Layer 4 of a small transformer language model trained on English Wikipedia (16 layers, counted from 0, width 128).
A neuron's activation on a vector x is GELU(weights . x), where the dot is the dot product.

Input weights of the MLP neurons that the questions are about. A number n stands for n times 0.0056.
n13: -12 -18 10 -19 -26 1 -22 -24 2 -18 5 6 20 -6 -3 -2 -26 -20 25 -17 4 4 -26 16 -2 -20 -5 22 33 -7 27 -15 -12 10 -27 22 32 9 17 3 8 -23 -22 -11 2 -18 2 -17 -17 -36 -20 26 -21 -27 23 20 5 -31 26 8 -23 -16 32 -1 13 1 14 -16 7 -7 9 -5 -20 3 -51 -26 8 35 13 17 -21 31 -24 13 -2 34 32 9 33 -46 -6 -9 -1 -3 -29 9 18 12 41 -20 53 16 3 3 -11 -2 -21 -5 -23 -15 -3 -2 -6 20 -8 -3 -13 3 -20 -20 2 -7 3 7 16 -24 2 50
n26: 46 43 -1 -35 -3 8 34 -5 1 -22 -44 -2 17 -34 -23 4 -5 -6 3 4 -10 12 -5 -1 -17 -3 -19 1 10 15 20 21 9 -69 0 32 22 3 -14 -34 6 -2 43 5 -5 -20 -9 1 31 14 -1 -9 42 12 -18 -5 2 1 8 -35 54 18 4 -5 -23 -7 -4 49 12 34 -23 -13 7 40 -74 44 13 41 23 -5 -2 12 11 -11 -46 -35 -16 -31 7 27 13 -33 -24 23 23 8 -49 1 -34 -22 -3 1 0 22 -45 -14 3 -32 -53 23 2 -17 4 13 -37 -20 17 18 -31 23 -3 2 19 -3 16 4 50 2
n44: 1 5 3 1 -26 53 -48 -49 58 -27 4 6 21 -32 -3 -7 -25 -6 -4 -22 -2 39 3 -14 42 -49 -19 14 4 30 -16 7 -29 28 43 -2 5 28 37 6 18 -1 -27 19 -12 -55 23 -20 -26 15 16 -1 -6 -29 16 -7 -22 0 -5 -11 15 -15 10 -43 -13 -23 3 -16 18 -29 -34 -8 26 -21 14 -12 -18 16 -12 9 1 9 26 53 -19 -14 -1 -17 12 1 1 11 -6 7 -1 -22 23 9 -22 6 -3 -26 7 -16 50 -29 14 -12 5 -14 7 20 -15 23 3 15 15 -1 -15 -54 -12 13 36 7 15 -38 -6 46
n57: -7 -5 21 -21 -43 15 -23 -33 -56 -2 -15 23 -37 -15 5 19 -32 14 -38 -1 -48 -10 32 -15 -59 -22 20 -22 13 18 -13 28 11 28 -26 6 15 1 35 13 1 -2 -6 -20 7 -6 0 36 -28 -8 23 19 11 6 -10 3 -13 4 7 14 28 3 -18 5 -12 -36 0 12 -11 11 -21 16 7 0 2 8 -5 1 -68 20 -44 12 59 3 13 -9 -20 8 -1 -20 6 6 -2 -13 15 -2 36 -35 46 29 10 1 4 -44 24 -1 34 43 10 -8 -9 -29 6 36 -18 16 -25 9 -1 13 34 -8 14 -4 -7 -1 10 0
n58: -22 22 16 15 23 11 20 -21 -22 6 1 -24 42 9 12 23 38 8 -33 -4 -8 36 26 2 27 15 26 -30 -20 -6 -6 31 11 -19 -13 -51 17 16 8 -24 12 -18 -7 -6 34 -14 3 2 21 -18 -15 -14 -6 12 22 -8 -32 -11 -4 27 1 -11 36 6 -47 -26 7 4 -34 -5 14 4 -27 28 -41 31 30 20 -3 8 20 -43 -16 20 -11 12 21 -3 -8 0 3 -14 19 -2 37 -38 35 24 -2 -1 -16 30 -5 -9 -15 14 6 24 -29 25 12 -21 -23 19 -15 32 -41 -18 28 7 29 1 -19 -21 33 -5 22 -18
n94: 36 -10 -1 3 16 -15 -8 -22 5 -34 10 48 27 28 3 25 -11 61 -3 -3 -12 20 -8 -8 -1 -6 6 -17 -43 -24 58 12 -43 -17 -1 -27 -3 -7 -24 -16 -4 64 -51 -19 9 -24 -25 -7 41 -14 -19 -18 -11 -17 10 21 13 -18 29 47 3 -9 0 -3 4 18 -8 15 5 -3 3 51 -21 -17 -8 -16 49 -11 -15 -22 -29 15 -15 33 -35 -27 26 -3 19 12 22 -26 52 -22 -1 -1 -9 4 23 -26 -16 -16 -37 17 -21 9 -22 -26 -15 -20 18 25 -7 11 44 16 5 18 -3 -4 -32 20 0 19 16 6 15 11
n151: -10 4 44 10 -28 -14 -36 23 22 24 -1 19 -5 42 7 -27 -39 29 7 11 -7 -19 12 -14 -7 -34 1 24 -3 -28 8 -2 -9 -16 62 -5 7 -59 -27 16 -2 5 -8 15 -25 20 -25 5 -18 -16 34 25 22 1 -44 -1 -21 25 -33 -1 -4 30 -10 1 22 -27 -5 15 19 1 -17 2 -28 -19 10 -20 -21 -8 -2 -22 -24 4 3 -6 9 1 11 -4 27 -5 -18 29 -21 -6 40 -11 -22 -6 -13 -6 11 -3 27 28 42 -13 6 24 16 -13 -7 -16 6 4 11 0 -14 19 1 47 -30 32 30 -10 12 -26 -28 -43
n171: 10 25 -36 -14 22 -36 12 -36 31 4 -14 16 -5 -54 -4 41 -7 -11 9 -31 1 30 16 27 26 -3 -25 -4 7 -35 -12 -38 -23 -23 -8 -26 51 -11 -4 -18 -8 -19 51 -3 -5 -2 -19 40 -32 -2 21 -20 -5 45 36 -48 -7 -13 -4 1 -21 8 41 -9 -9 25 -14 -7 20 -3 -5 -9 32 -39 9 4 3 57 6 -55 -24 -56 3 37 -28 5 -4 22 -9 -19 8 10 8 -24 2 -35 -33 39 57 -20 -20 15 -22 27 7 38 1 -12 7 24 21 10 14 -8 26 -10 -18 20 -6 -3 -28 41 14 34 17 1 -18 19
n189: -37 19 13 1 -30 22 12 -12 -23 -42 12 -27 -3 35 -25 -22 -36 -1 27 8 -43 34 -24 3 -13 18 10 5 2 49 -6 -47 8 11 23 -10 4 -12 22 5 28 13 4 -20 -8 -4 -45 -6 -55 -34 -22 25 -39 26 -43 23 -1 -25 -7 -11 33 -7 -1 -36 34 -1 13 8 -12 10 -3 12 6 -32 10 7 -32 -4 28 -47 -11 15 -10 25 9 9 -7 10 2 -17 -28 7 22 37 34 -31 -3 10 -4 28 -26 31 18 8 36 30 -9 9 37 -14 -20 33 -39 11 9 4 8 12 24 -1 40 -49 5 -47 18 11 -16 34
n202: 35 25 4 -15 -32 22 -24 -16 -19 21 24 2 15 3 -3 -19 -3 -12 -4 -6 0 37 -2 26 6 1 6 -16 -11 3 -33 20 -37 -10 -14 -58 -42 39 34 -17 29 -5 45 -8 -2 -24 11 17 -62 19 4 7 -2 24 -22 -19 -1 -19 -19 -16 22 8 9 14 -13 -22 24 5 -17 -12 -17 22 -10 5 -10 13 -12 1 -2 5 4 -21 36 23 -43 34 1 -7 8 -19 26 41 -32 -3 -19 23 -1 1 22 -17 -5 1 84 -5 29 -29 1 -13 -20 -30 -24 1 -5 -29 -42 23 -16 29 15 15 5 -45 9 11 62 -3 -3 -13
n212: -8 2 -20 -27 9 24 -10 -7 6 -13 -15 5 -14 -16 7 13 -18 16 -17 -2 8 -33 -4 5 -1 4 14 -23 -6 -20 -10 1 -33 12 11 5 12 -20 -12 -10 -38 -36 -4 -16 19 -4 -2 -25 3 33 15 22 2 -11 9 27 -11 -15 -18 58 3 14 23 -8 34 -1 8 -8 -21 8 2 21 16 4 35 1 21 19 -7 4 9 -18 1 22 14 -35 -26 -24 2 -17 -5 -4 -24 19 13 2 -27 12 16 7 12 -15 19 -14 0 40 32 -21 21 -2 2 23 -29 2 0 1 -17 -55 6 21 -2 -11 20 -5 -15 -1 -5 -7
n223: 9 -22 6 -1 -6 40 10 5 -12 -15 19 -13 -37 -30 -21 -29 -51 -29 50 -10 47 -14 -17 0 23 -16 16 -6 43 -19 -4 -39 1 -2 5 8 -17 -8 11 2 -3 -3 -10 24 4 -5 27 -14 -40 1 30 7 15 4 8 -20 -11 -10 1 0 13 3 -30 14 -32 28 -34 25 0 8 -47 -53 18 45 -14 47 0 -19 26 -12 14 7 1 22 25 -5 -9 31 18 -6 -21 31 7 1 36 26 -11 -5 -19 -9 -7 14 -30 15 55 7 20 30 -8 36 -6 9 -5 12 -9 -16 -25 -20 -27 7 -20 14 29 -27 -42 -2 -7 -22
n226: 3 5 -5 18 -3 -16 28 -39 -18 32 20 8 5 40 29 11 3 21 1 -3 17 41 -26 27 21 -23 13 -4 -14 -16 39 23 -7 -21 -5 4 1 -46 21 8 -16 9 4 6 1 23 -19 -6 -15 -36 -12 5 26 -29 -11 39 -14 7 -12 8 42 -1 -14 6 1 27 10 37 -11 -14 -25 1 1 -14 -20 7 -10 -34 -18 -40 8 21 -16 -19 -36 -26 5 -23 -23 5 8 29 -18 -16 -3 10 16 -10 9 -17 14 8 23 17 91 -4 -16 9 13 -20 -22 -1 25 -22 10 13 -11 11 19 54 19 -57 -5 -25 1 -38 12 -26
n251: -3 22 0 1 3 -17 2 31 -18 28 33 17 21 -17 6 23 -26 14 45 2 -1 -12 16 10 19 -27 -10 -1 -18 25 14 12 18 -11 -1 19 -3 -18 14 -8 -36 -2 -4 -20 41 -25 10 -2 25 16 14 17 13 -7 -15 38 8 9 -3 17 -4 -34 6 -21 9 17 -12 -3 1 -26 16 20 -3 -33 -19 -23 -12 -39 -9 31 19 -31 -5 -36 -8 21 21 -28 18 0 -26 -22 21 -2 27 3 -28 -23 38 -3 26 -13 -13 -11 -11 -3 -7 17 -6 2 17 -10 9 19 -21 -18 17 -3 7 1 -3 -7 2 -17 11 6 8 -8
n274: -9 23 17 6 -15 24 -3 18 4 4 -13 -29 -24 -21 18 -45 12 12 20 3 -3 -17 -3 17 4 -5 -5 -29 28 5 -18 7 14 -25 19 54 2 -23 29 -17 -30 8 -2 5 -5 4 9 5 26 22 8 13 6 -38 4 20 24 -17 -10 -14 -1 20 -7 15 -25 1 44 -11 -5 6 10 36 0 -15 13 -2 -1 -12 -35 -24 -10 -12 18 -11 29 -17 -13 14 31 6 -25 -34 13 6 -10 1 8 -41 25 8 -26 -2 -10 25 -42 45 -19 5 18 -6 -5 -21 1 16 -38 12 -26 -3 40 -4 -37 -3 25 -6 -17 1 32 1
n277: -21 31 45 -10 -8 -12 19 -7 -8 -39 27 -4 -27 -27 31 -27 -14 7 39 -29 -13 48 -1 -24 25 -12 42 -15 -25 -11 -37 22 10 18 18 21 3 14 36 -11 -9 0 -8 2 -17 -12 0 -58 -1 5 -28 -22 -8 -40 44 6 6 11 -39 -9 38 5 -20 -1 14 19 -9 -7 30 31 -1 -6 53 -13 -2 3 5 19 11 -15 0 -34 -3 79 -4 -2 -12 -10 -10 -26 25 7 43 -19 0 17 -9 -6 8 -48 41 -13 7 -13 52 -8 -18 -16 7 -39 10 6 -23 19 21 -3 -36 23 0 5 6 -2 5 -19 -1 -44 -13 -6
n295: -23 -43 -18 26 -17 -14 -16 -25 -13 -4 10 5 16 29 -38 25 24 8 24 11 -8 51 28 23 32 -21 10 53 25 34 18 -8 35 38 21 7 -37 2 -26 -72 -2 1 -13 12 -31 34 9 -30 -25 -7 28 -21 23 -1 15 5 -8 -36 -9 20 -26 33 -54 15 -46 -45 33 7 16 -14 -20 -29 -5 38 -13 -4 8 15 -15 -20 -37 16 -49 -5 34 -37 -17 -4 -3 18 5 -32 34 2 -68 -32 -30 2 -25 -16 -9 -28 -59 -32 3 -29 19 58 8 -22 28 -33 9 -7 60 2 10 -13 -5 1 -8 -11 15 18 -9 7 6 20
n297: -22 -17 2 20 -3 9 -11 -2 -1 44 12 18 16 25 5 23 -23 2 27 -3 12 -22 -10 -35 -8 6 25 -2 -3 23 11 39 -29 8 29 -24 -8 7 29 -13 -10 9 4 -23 -34 30 13 -9 58 -26 -7 8 1 1 15 28 22 -4 4 6 -21 -1 -23 13 -19 -42 -28 21 -24 2 11 1 -5 14 -20 -31 32 19 -2 -33 6 -3 7 -2 -5 9 35 -4 -1 -6 -7 20 31 -16 -5 -21 -16 -16 51 -5 -37 -13 -45 -34 6 -13 9 41 12 -3 13 -12 -19 18 -10 13 -15 -17 -32 -1 -10 7 7 57 -40 -28 -39 -5
n299: 24 -12 10 -39 17 -16 -23 -8 -6 13 -7 -10 -19 -7 10 29 -22 -2 12 24 55 -21 16 11 -1 28 19 17 -39 5 -8 -19 -4 -3 11 19 -10 5 -12 -3 -19 8 19 -8 26 -20 11 -5 0 -20 27 21 7 -5 18 -7 -2 5 16 20 -4 -21 39 11 -9 -15 -15 -14 5 -19 -8 2 -16 -33 -5 6 -14 -4 21 -24 -15 -10 -28 17 -1 -14 1 22 18 -1 16 -2 -14 -38 31 -44 -24 1 -40 25 19 9 -1 1 -21 -15 23 12 -15 9 -4 -4 -29 0 -1 -7 -8 -37 19 34 24 2 28 12 -35 -1 -29 -28
n306: -12 33 -5 -49 -8 41 7 7 41 40 14 8 44 9 7 -3 -20 14 14 31 7 33 -40 -22 13 -10 -41 -22 39 -10 33 -33 4 -10 39 -3 -28 6 25 -36 -1 -3 -8 26 42 62 -27 -10 -45 -11 11 1 -41 6 -34 -18 23 1 -16 -50 5 -6 0 9 -13 17 16 30 18 -36 -23 -49 22 -22 -27 22 -31 20 -20 -35 -2 -6 -39 -6 25 -33 -2 11 -29 -18 3 -6 21 -21 -31 33 -34 14 -7 5 -26 -9 -8 25 -13 11 3 19 6 6 -23 6 -7 -20 -31 -16 -41 13 19 -9 -1 20 10 23 25 -5 -32 51
n331: -12 -23 65 16 -10 3 6 -20 18 -2 -6 8 -4 -24 2 6 -14 -13 -4 28 -21 28 4 -10 17 -14 -12 0 9 4 21 22 -22 -9 -35 6 -24 -9 -11 -13 -3 -4 33 -2 -5 9 2 -11 -2 5 -1 -1 20 -34 -6 2 10 12 18 7 -11 7 -49 -10 14 -3 -7 27 18 -30 11 -19 17 19 3 -33 2 -7 7 -12 -12 51 -7 -27 6 -19 2 2 -6 -22 -47 3 1 -7 -13 16 10 12 25 23 14 3 1 4 6 7 28 -5 12 -26 -3 -4 11 16 -3 -30 1 8 -5 19 3 14 46 -26 3 -9 -4 25
n333: 18 23 5 7 -11 1 35 7 -11 -10 -16 4 -32 1 -31 -3 -8 -5 -3 -4 15 30 -46 -1 -41 -25 27 42 11 44 16 -10 6 -28 -13 0 -14 -2 4 14 8 -42 -3 -19 9 -72 -28 -5 11 32 0 -7 -12 20 -25 -15 14 -4 7 38 -2 -4 -4 19 10 7 6 31 14 -2 21 9 -17 -21 -24 -35 8 10 -12 34 17 -26 -24 -27 8 1 30 -7 31 -9 -34 -4 47 2 16 28 -5 -2 -15 -5 1 -4 -14 -29 11 -7 6 -27 30 -28 -20 -2 37 5 40 30 10 14 12 -26 12 -30 -5 -8 -16 -10 -15 -4
n343: -4 -22 -6 12 5 -30 -5 -15 -7 -7 21 -5 -23 -16 -14 -2 11 17 31 13 -4 34 -2 2 21 -10 25 -24 13 14 14 -7 -17 -14 -17 -19 -6 -7 15 12 -5 1 -4 -19 28 7 -13 -39 -6 -16 8 9 -4 8 8 12 1 -13 -13 -23 -17 13 3 33 24 -5 11 1 15 -3 7 -7 27 -16 9 -16 9 -26 12 5 -15 44 -1 42 -19 5 17 -9 -3 -18 11 -41 17 46 -2 -9 33 -5 12 -1 2 -10 -18 -17 -12 -18 -20 -42 -4 -34 -33 29 -37 1 5 10 11 39 2 2 20 -8 36 -16 20 -10 8 10
n344: 31 5 -24 3 6 18 -41 5 0 -18 17 1 31 11 0 5 1 0 -15 4 -14 -25 36 16 36 13 -4 2 -34 30 29 -13 11 -1 6 -28 -23 -31 -15 -1 27 12 4 3 15 38 -2 -19 -7 -16 -29 -9 -18 31 4 -9 -9 10 2 1 1 -4 5 -4 -4 -18 19 -8 1 38 12 14 -11 7 -10 16 11 35 -18 -22 15 -9 -15 2 22 -14 8 26 16 32 -6 6 -7 8 30 -20 -44 35 13 33 7 -13 -29 19 -32 24 11 14 -17 -32 12 -13 -8 -12 3 19 1 -48 5 6 -22 4 15 4 -6 22 -8 -19
n352: 18 -2 -12 36 -13 9 -22 0 -1 1 -6 -6 8 4 -3 2 -32 29 3 -21 1 21 -5 13 8 -10 37 11 18 32 26 -18 -3 2 28 45 -30 5 -18 -13 -38 -8 -9 1 -27 -4 -5 10 -7 -7 -20 9 9 -3 14 32 -1 -21 -1 -16 41 -11 4 -21 -23 -2 -8 7 -11 4 -22 6 1 -12 11 22 30 23 8 -9 -31 4 32 5 -16 32 -44 -29 -31 -18 54 14 5 9 40 -8 9 18 11 22 -12 -13 -1 -30 -30 -7 33 27 -2 32 35 4 -6 -25 -36 3 -18 -20 17 -4 7 2 -11 -2 -24 -23 14 2
n425: -11 -23 44 -43 -12 3 -13 -13 -64 3 1 -14 -27 -10 -52 95 2 -15 1 25 0 26 -16 10 -43 -13 20 -8 6 -17 -19 30 5 13 55 21 -1 -21 -19 11 0 27 32 31 -10 -40 4 -14 17 15 -9 -5 -28 -36 -45 26 -4 28 -26 5 13 -19 2 -14 29 -1 -35 9 36 0 -13 30 31 -5 -47 9 16 -14 -41 -9 12 15 29 35 20 -3 -2 -31 18 -13 -7 -1 -12 -41 -11 47 -27 -22 -21 -8 8 37 53 9 10 -14 -2 12 4 -37 -11 7 -17 -10 6 30 -14 14 38 36 10 -6 22 3 17 20 13 -1
n432: -4 16 -18 -26 13 -26 15 -6 -11 -1 17 17 -19 41 -24 24 -3 -12 35 39 -14 36 -14 15 -27 -22 32 10 46 40 15 19 -38 4 -8 -13 -2 10 1 -2 29 -11 42 11 16 -1 16 14 -2 -1 -3 -47 -25 8 -4 42 18 21 -48 -45 -44 10 48 15 -36 31 -23 13 -16 -24 -23 -12 -15 10 -7 -25 -25 -13 -26 -11 31 27 -7 14 10 -40 -12 -22 18 38 -12 -45 21 16 -32 -13 -1 11 -8 7 -29 -5 -15 26 -29 1 -10 38 -7 21 9 3 -10 11 23 -9 -12 13 -18 -34 14 8 -7 -8 -37 -2 -12 -13
n466: 2 -6 -12 8 20 27 -23 -26 13 -48 7 10 -5 8 -12 19 42 -15 4 -32 -44 20 -4 6 1 -4 -10 -11 -11 26 7 0 31 14 23 -7 6 -13 -30 24 -21 -18 9 3 10 -14 -2 8 -11 -19 -14 -34 -16 -4 -29 24 1 2 -56 0 -1 -2 6 46 21 9 3 6 16 -13 -30 22 -21 -38 -23 6 -15 23 8 13 -31 11 7 12 -1 -15 18 -29 -4 -2 34 -2 34 35 -21 -15 18 34 18 22 -7 -23 0 -11 2 40 21 54 6 11 16 7 -24 -12 -3 -16 13 5 1 26 10 -50 -41 -4 -16 10 -10 2
n483: -17 -44 -4 -27 13 -10 -9 14 17 -23 -21 -11 -25 4 1 15 12 18 3 2 25 -9 1 11 22 -26 82 31 10 32 2 -44 10 -2 -30 19 6 26 -5 15 40 6 -22 -25 -1 13 -4 27 7 -56 -33 -44 23 -3 -31 -14 4 -11 8 4 -11 12 26 -6 11 16 6 -36 23 14 0 62 -11 -8 -5 -8 9 -10 -11 25 -45 3 1 42 9 -55 6 -11 32 12 13 29 26 -22 14 -20 -1 -40 7 52 9 -5 -8 -29 8 -3 1 44 16 28 10 -1 3 29 -12 28 -22 -21 -3 5 -3 -6 4 0 28 -26 -40 -7

Each question shows a token from some text and the vector x that enters the MLP there. A number n stands for n times 0.051.

"h": -36 20 9 -1 19 -21 34 18 -5 34 -41 -16 -25 31 4 14 4 -3 -30 -12 14 -32 3 -2 4 12 -4 -14 35 7 -9 19 5 -9 1 18 -3 -18 26 25 6 18 -11 -2 -31 40 5 9 -33 12 21 -15 -10 22 18 10 67 39 35 18 15 -3 16 -1 4 -14 -15 -42 21 -9 -6 -8 -9 24 15 15 -31 -16 0 51 -11 10 8 -18 -46 -17 -9 -2 -41 -6 -18 29 29 -15 8 -6 54 19 -50 -12 14 -29 43 -18 -30 0 0 -11 -18 -38 10 18 6 6 28 -52 0 -18 7 0 -63 -1 8 -27 -18 -3 -20 17
Which of these neurons fires most? n331

" rem": -34 1 11 -2 6 18 40 20 7 13 -21 14 -18 20 16 38 23 -22 -29 -9 19 -34 -5 -12 13 12 -5 -4 37 -3 -41 25 26 -21 20 -30 2 -9 -10 27 24 4 -12 3 -18 38 6 12 -27 21 -5 -5 -18 11 5 8 53 43 27 19 26 -19 5 -8 27 -13 -18 -5 8 -11 -33 9 -18 17 7 16 -5 -30 -11 21 14 5 -14 -24 -58 -23 -19 -21 -23 -11 25 31 27 -5 3 -21 58 11 -41 -4 21 5 35 -14 -38 -8 -15 -28 -44 -41 16 23 9 -20 33 -22 11 -8 -13 1 -26 17 2 -32 -22 4 -13 2
Which two neurons fire most, strongest first? n425, n226

"oy": -31 36 -15 5 33 -5 35 10 2 25 8 -13 -8 20 4 23 27 -10 -22 -4 18 -37 10 -11 -9 32 -26 -21 32 13 -21 -1 15 7 19 1 -18 -20 9 5 38 14 22 -6 -15 35 7 14 -35 13 16 4 -2 33 0 0 57 58 19 23 26 -10 -4 0 -16 -16 -19 -31 1 -10 -31 -5 -14 31 13 -6 -26 -24 -14 13 3 -12 23 1 -31 -31 -2 -5 -40 -5 -12 38 18 -11 25 12 32 22 -41 -31 24 2 44 1 -24 -2 -24 -42 -32 -46 18 15 -11 -14 18 -49 -2 -28 1 -14 -41 1 1 -23 -9 0 -14 8
Which of these neurons fires most? n202

")": -27 1 -4 3 -1 16 48 21 0 11 -15 -49 -19 33 -7 21 22 -23 -12 -12 26 -31 -13 -3 -8 10 -19 -3 34 -4 -13 17 33 3 20 -13 1 -6 6 28 22 14 -7 3 -13 49 16 20 -36 0 7 -3 -13 39 13 -3 55 36 32 26 2 -6 5 -14 -10 -14 -9 -51 15 17 -4 1 -23 24 29 -18 -15 -21 -16 17 -13 -11 -3 -9 -49 -6 -6 -11 -42 -19 -29 44 32 -3 16 -9 47 14 -11 -16 20 -13 20 -4 -33 4 -15 -17 -25 -30 25 10 3 18 44 -32 2 -12 -10 -12 -76 3 6 -7 -32 -2 -27 11
Which neuron fires most, and how strongly? n297, at about 0.22

"Ch": -45 15 22 -1 -3 -20 31 20 -1 15 -28 9 -13 9 4 32 8 2 -14 -9 8 -41 -27 -18 0 8 -10 -8 31 -15 -4 13 20 1 1 -21 -11 -17 15 -1 12 14 -13 2 -11 19 25 12 -39 19 44 17 -3 11 19 -6 46 49 69 14 16 2 11 14 -31 -26 -6 -25 1 -14 -28 -20 -20 24 19 4 -14 -30 -35 70 -6 19 10 -18 -53 -17 -2 -11 -26 -2 -7 38 19 -8 9 -4 53 6 -42 8 24 4 37 6 -35 -11 -19 -12 -40 -41 11 14 22 -9 42 -34 -11 -2 6 -5 -64 25 5 -17 -13 9 -17 24
Which three neurons fire most, strongest first? n57, n331, n151

" a": -35 -3 -15 -3 4 -9 26 16 -11 14 -26 1 -16 15 -1 15 9 -3 -22 -28 18 -48 -1 11 -3 22 -17 0 26 2 -13 41 16 -20 27 -2 -3 -15 31 43 27 4 8 4 -30 51 0 36 -30 14 3 0 -4 25 6 -3 67 25 22 9 18 -12 -5 -25 -6 -8 -9 -45 13 -3 -4 -6 -24 23 16 -10 -10 -31 0 44 -12 -6 -15 -21 -66 -15 -13 -12 -29 -14 15 26 29 -13 19 -8 43 32 -8 -2 22 8 35 -9 -41 9 -4 -18 -17 -42 7 36 -29 6 30 -6 24 -37 -14 5 -50 9 7 -14 -17 41 -27 3
Which of these neurons fires most? n344

" h": -41 0 2 15 11 21 28 13 -16 25 -39 -31 -36 31 4 22 6 -14 -31 -20 22 -49 -3 4 -9 20 -26 2 35 8 -21 21 4 -15 6 -3 -11 -11 28 30 26 18 -12 -9 -26 44 -2 24 -34 22 23 12 -3 21 7 -4 63 40 30 15 16 -19 9 13 -7 -10 -22 -27 16 -10 -21 -13 -15 28 10 23 -18 -20 -6 29 1 -12 -17 -19 -48 -17 -18 -1 -29 -12 11 19 28 0 24 -8 30 15 -26 -8 16 -11 40 -17 -35 -1 -20 1 -17 -42 9 36 0 -1 33 -29 7 -23 10 -1 -13 22 8 -36 -22 5 -22 23
Which of these neurons fires most? n299

"es": -39 34 1 19 -5 -17 45 11 8 -6 -37 -32 -6 39 -14 23 35 -20 -13 -16 15 -47 -1 -19 -10 35 -19 -29 33 -10 -8 16 15 -17 25 6 -25 -9 -7 10 22 20 -15 8 -3 42 -13 21 -31 12 15 -13 5 19 11 -21 55 42 -4 20 16 -39 22 29 -8 -12 -13 -21 20 1 -13 3 -30 15 8 -17 -32 -30 -17 45 8 -1 4 0 -43 -13 -4 -13 -36 4 13 35 31 -6 12 9 38 18 -5 -15 23 -19 42 -16 -25 -4 -3 6 -25 -32 4 18 -19 -11 35 -31 -9 -36 1 -5 -53 8 21 -12 -25 8 -6 20
Which two neurons fire most, strongest first? n466, n306

"ack": -23 -3 9 17 19 17 24 32 -1 35 -9 -10 -1 30 -6 21 15 -22 0 -17 12 -58 -9 0 -3 15 2 -24 32 -1 -1 -22 23 3 15 12 -17 -12 -5 0 14 -7 -12 3 8 19 -7 25 -31 6 10 -16 -5 17 12 12 77 39 22 26 23 -22 -14 -37 13 -18 -10 -30 4 7 3 -15 -17 32 16 -15 -23 -28 -28 45 13 -9 27 -18 -55 -17 6 -3 -27 -13 4 27 39 0 14 2 39 8 1 -24 23 4 38 -16 -35 -14 -30 -46 -34 -47 22 18 4 -14 33 -19 15 -17 5 -13 -52 -14 20 -14 -15 -12 -9 19
Which two neurons fire most, strongest first? n251, n333

" |  | ": -38 3 -10 20 12 14 47 15 1 5 5 -40 -14 24 8 20 15 -22 -19 -19 16 -44 -20 -15 -2 52 24 -27 34 2 18 11 10 -21 27 -20 5 -20 8 11 28 18 -14 -8 -25 21 25 13 -40 -2 -9 -1 -13 20 19 -12 52 -3 2 17 -3 -14 -2 -20 11 1 23 -32 7 33 -14 4 -4 1 10 7 -8 -22 -14 37 8 3 3 -20 -19 -19 -6 -11 -40 -20 31 11 40 -13 14 -14 50 17 -10 -23 19 10 28 3 -41 3 -35 -8 -20 -48 3 7 -24 14 56 -15 -13 -1 2 -9 -55 -16 7 -1 -24 2 -21 3
Which neuron fires most, and how strongly? n277, at about 0.6

"TA": -39 45 -21 13 17 2 24 16 3 7 -6 -14 -21 2 12 26 23 -23 1 -10 22 -39 -5 -6 10 34 -11 -14 29 -9 -19 1 21 -3 12 20 -13 -26 -12 11 7 10 -7 12 -12 15 -5 34 -32 6 27 19 -17 -3 29 -3 62 36 33 12 15 9 -3 -28 -15 -12 14 -35 11 -6 -7 1 -21 23 28 6 -19 -40 -15 53 -11 -6 7 -26 -22 -12 5 -21 -41 -12 -5 25 30 5 15 -1 63 17 -14 -27 20 25 33 -3 -47 -18 -28 -21 -32 -44 -6 15 4 13 23 -32 16 -24 11 -21 -64 -20 5 -14 -20 5 0 21
Which neuron fires most, and how strongly? n274, at about 1.4

"aged": -27 26 -20 15 8 -6 33 17 -6 20 -41 -7 18 20 -5 21 23 -10 -11 -21 5 -58 18 -4 -1 43 -9 -29 34 -11 -12 9 4 -22 17 -11 -4 -10 16 11 25 5 5 27 -11 32 2 -9 -31 4 -2 10 2 35 3 -9 55 34 19 18 29 -35 -2 -22 -8 -17 -7 -6 22 2 -14 16 -24 29 18 -5 -16 -23 -19 25 -9 9 7 -22 -68 -15 -7 -3 -38 -15 30 37 23 -2 -2 11 56 31 -6 -13 11 0 38 -12 -40 -8 -28 -30 -44 -37 12 17 -1 -37 17 -25 10 -18 -5 3 -15 4 20 9 -23 6 -32 14
Which two neurons fire most, strongest first? n202, n26

"on": -42 16 10 4 16 -17 38 17 10 22 -21 -20 -3 32 -6 38 10 8 -8 -20 20 -58 -2 -13 14 30 -16 -22 32 -15 -11 1 21 -7 26 1 -3 -15 -8 14 24 14 -32 1 0 12 0 40 -35 17 0 -12 3 40 8 10 81 17 36 27 10 -3 -12 -17 3 -19 -11 -29 25 9 -17 -6 -13 22 8 4 -20 -28 -15 38 4 7 3 -29 -34 -11 -7 -9 -31 11 -12 27 32 0 7 -17 33 18 -25 -24 21 -6 36 -2 -35 -11 4 -41 -37 -35 0 4 33 -5 40 -31 -4 -20 6 -8 -65 -3 3 -35 -18 -17 16 -6
Which of these neurons fires most? n151

"u": -33 15 4 3 26 -15 33 21 -3 28 -18 -10 -4 35 6 18 24 10 -10 -17 7 -37 -1 -18 -9 26 -6 -35 28 -1 -13 5 35 11 21 -8 2 -12 2 27 18 8 -27 12 -32 32 16 15 -30 17 24 -6 -8 29 0 1 57 46 33 5 -4 -8 11 -25 14 -16 -8 -28 21 16 9 -13 -23 31 19 -21 -19 -29 -18 41 -18 11 -8 -20 -43 -6 -7 5 -40 -2 -3 36 37 -7 -4 -4 41 19 -23 -27 21 -17 32 2 -44 -14 8 -25 -23 -37 7 32 9 -8 28 -27 -23 -26 4 -13 -57 4 6 -35 -33 10 -7 25
Which of these neurons fires most? n151

" D": -32 0 -16 -9 14 -6 46 24 -6 19 -17 -22 -28 25 1 25 7 -2 -4 -23 7 -36 -29 2 9 37 -23 3 31 -11 13 21 22 -11 3 -24 -22 -14 5 18 11 -7 -4 -9 -5 27 10 18 -25 6 14 -7 -10 13 39 2 37 18 19 35 12 -37 2 -12 -13 -17 -12 -58 2 -2 -21 2 -22 25 2 9 -29 -24 -1 66 6 3 -1 -17 -34 -16 6 -10 -21 8 10 18 38 7 20 3 55 14 -4 -25 33 1 46 -13 -39 -22 -27 -19 -25 -35 6 21 -11 0 42 -17 -3 -28 -3 -1 -56 20 7 -16 -27 4 -6 22
Which of these neurons fires most? n13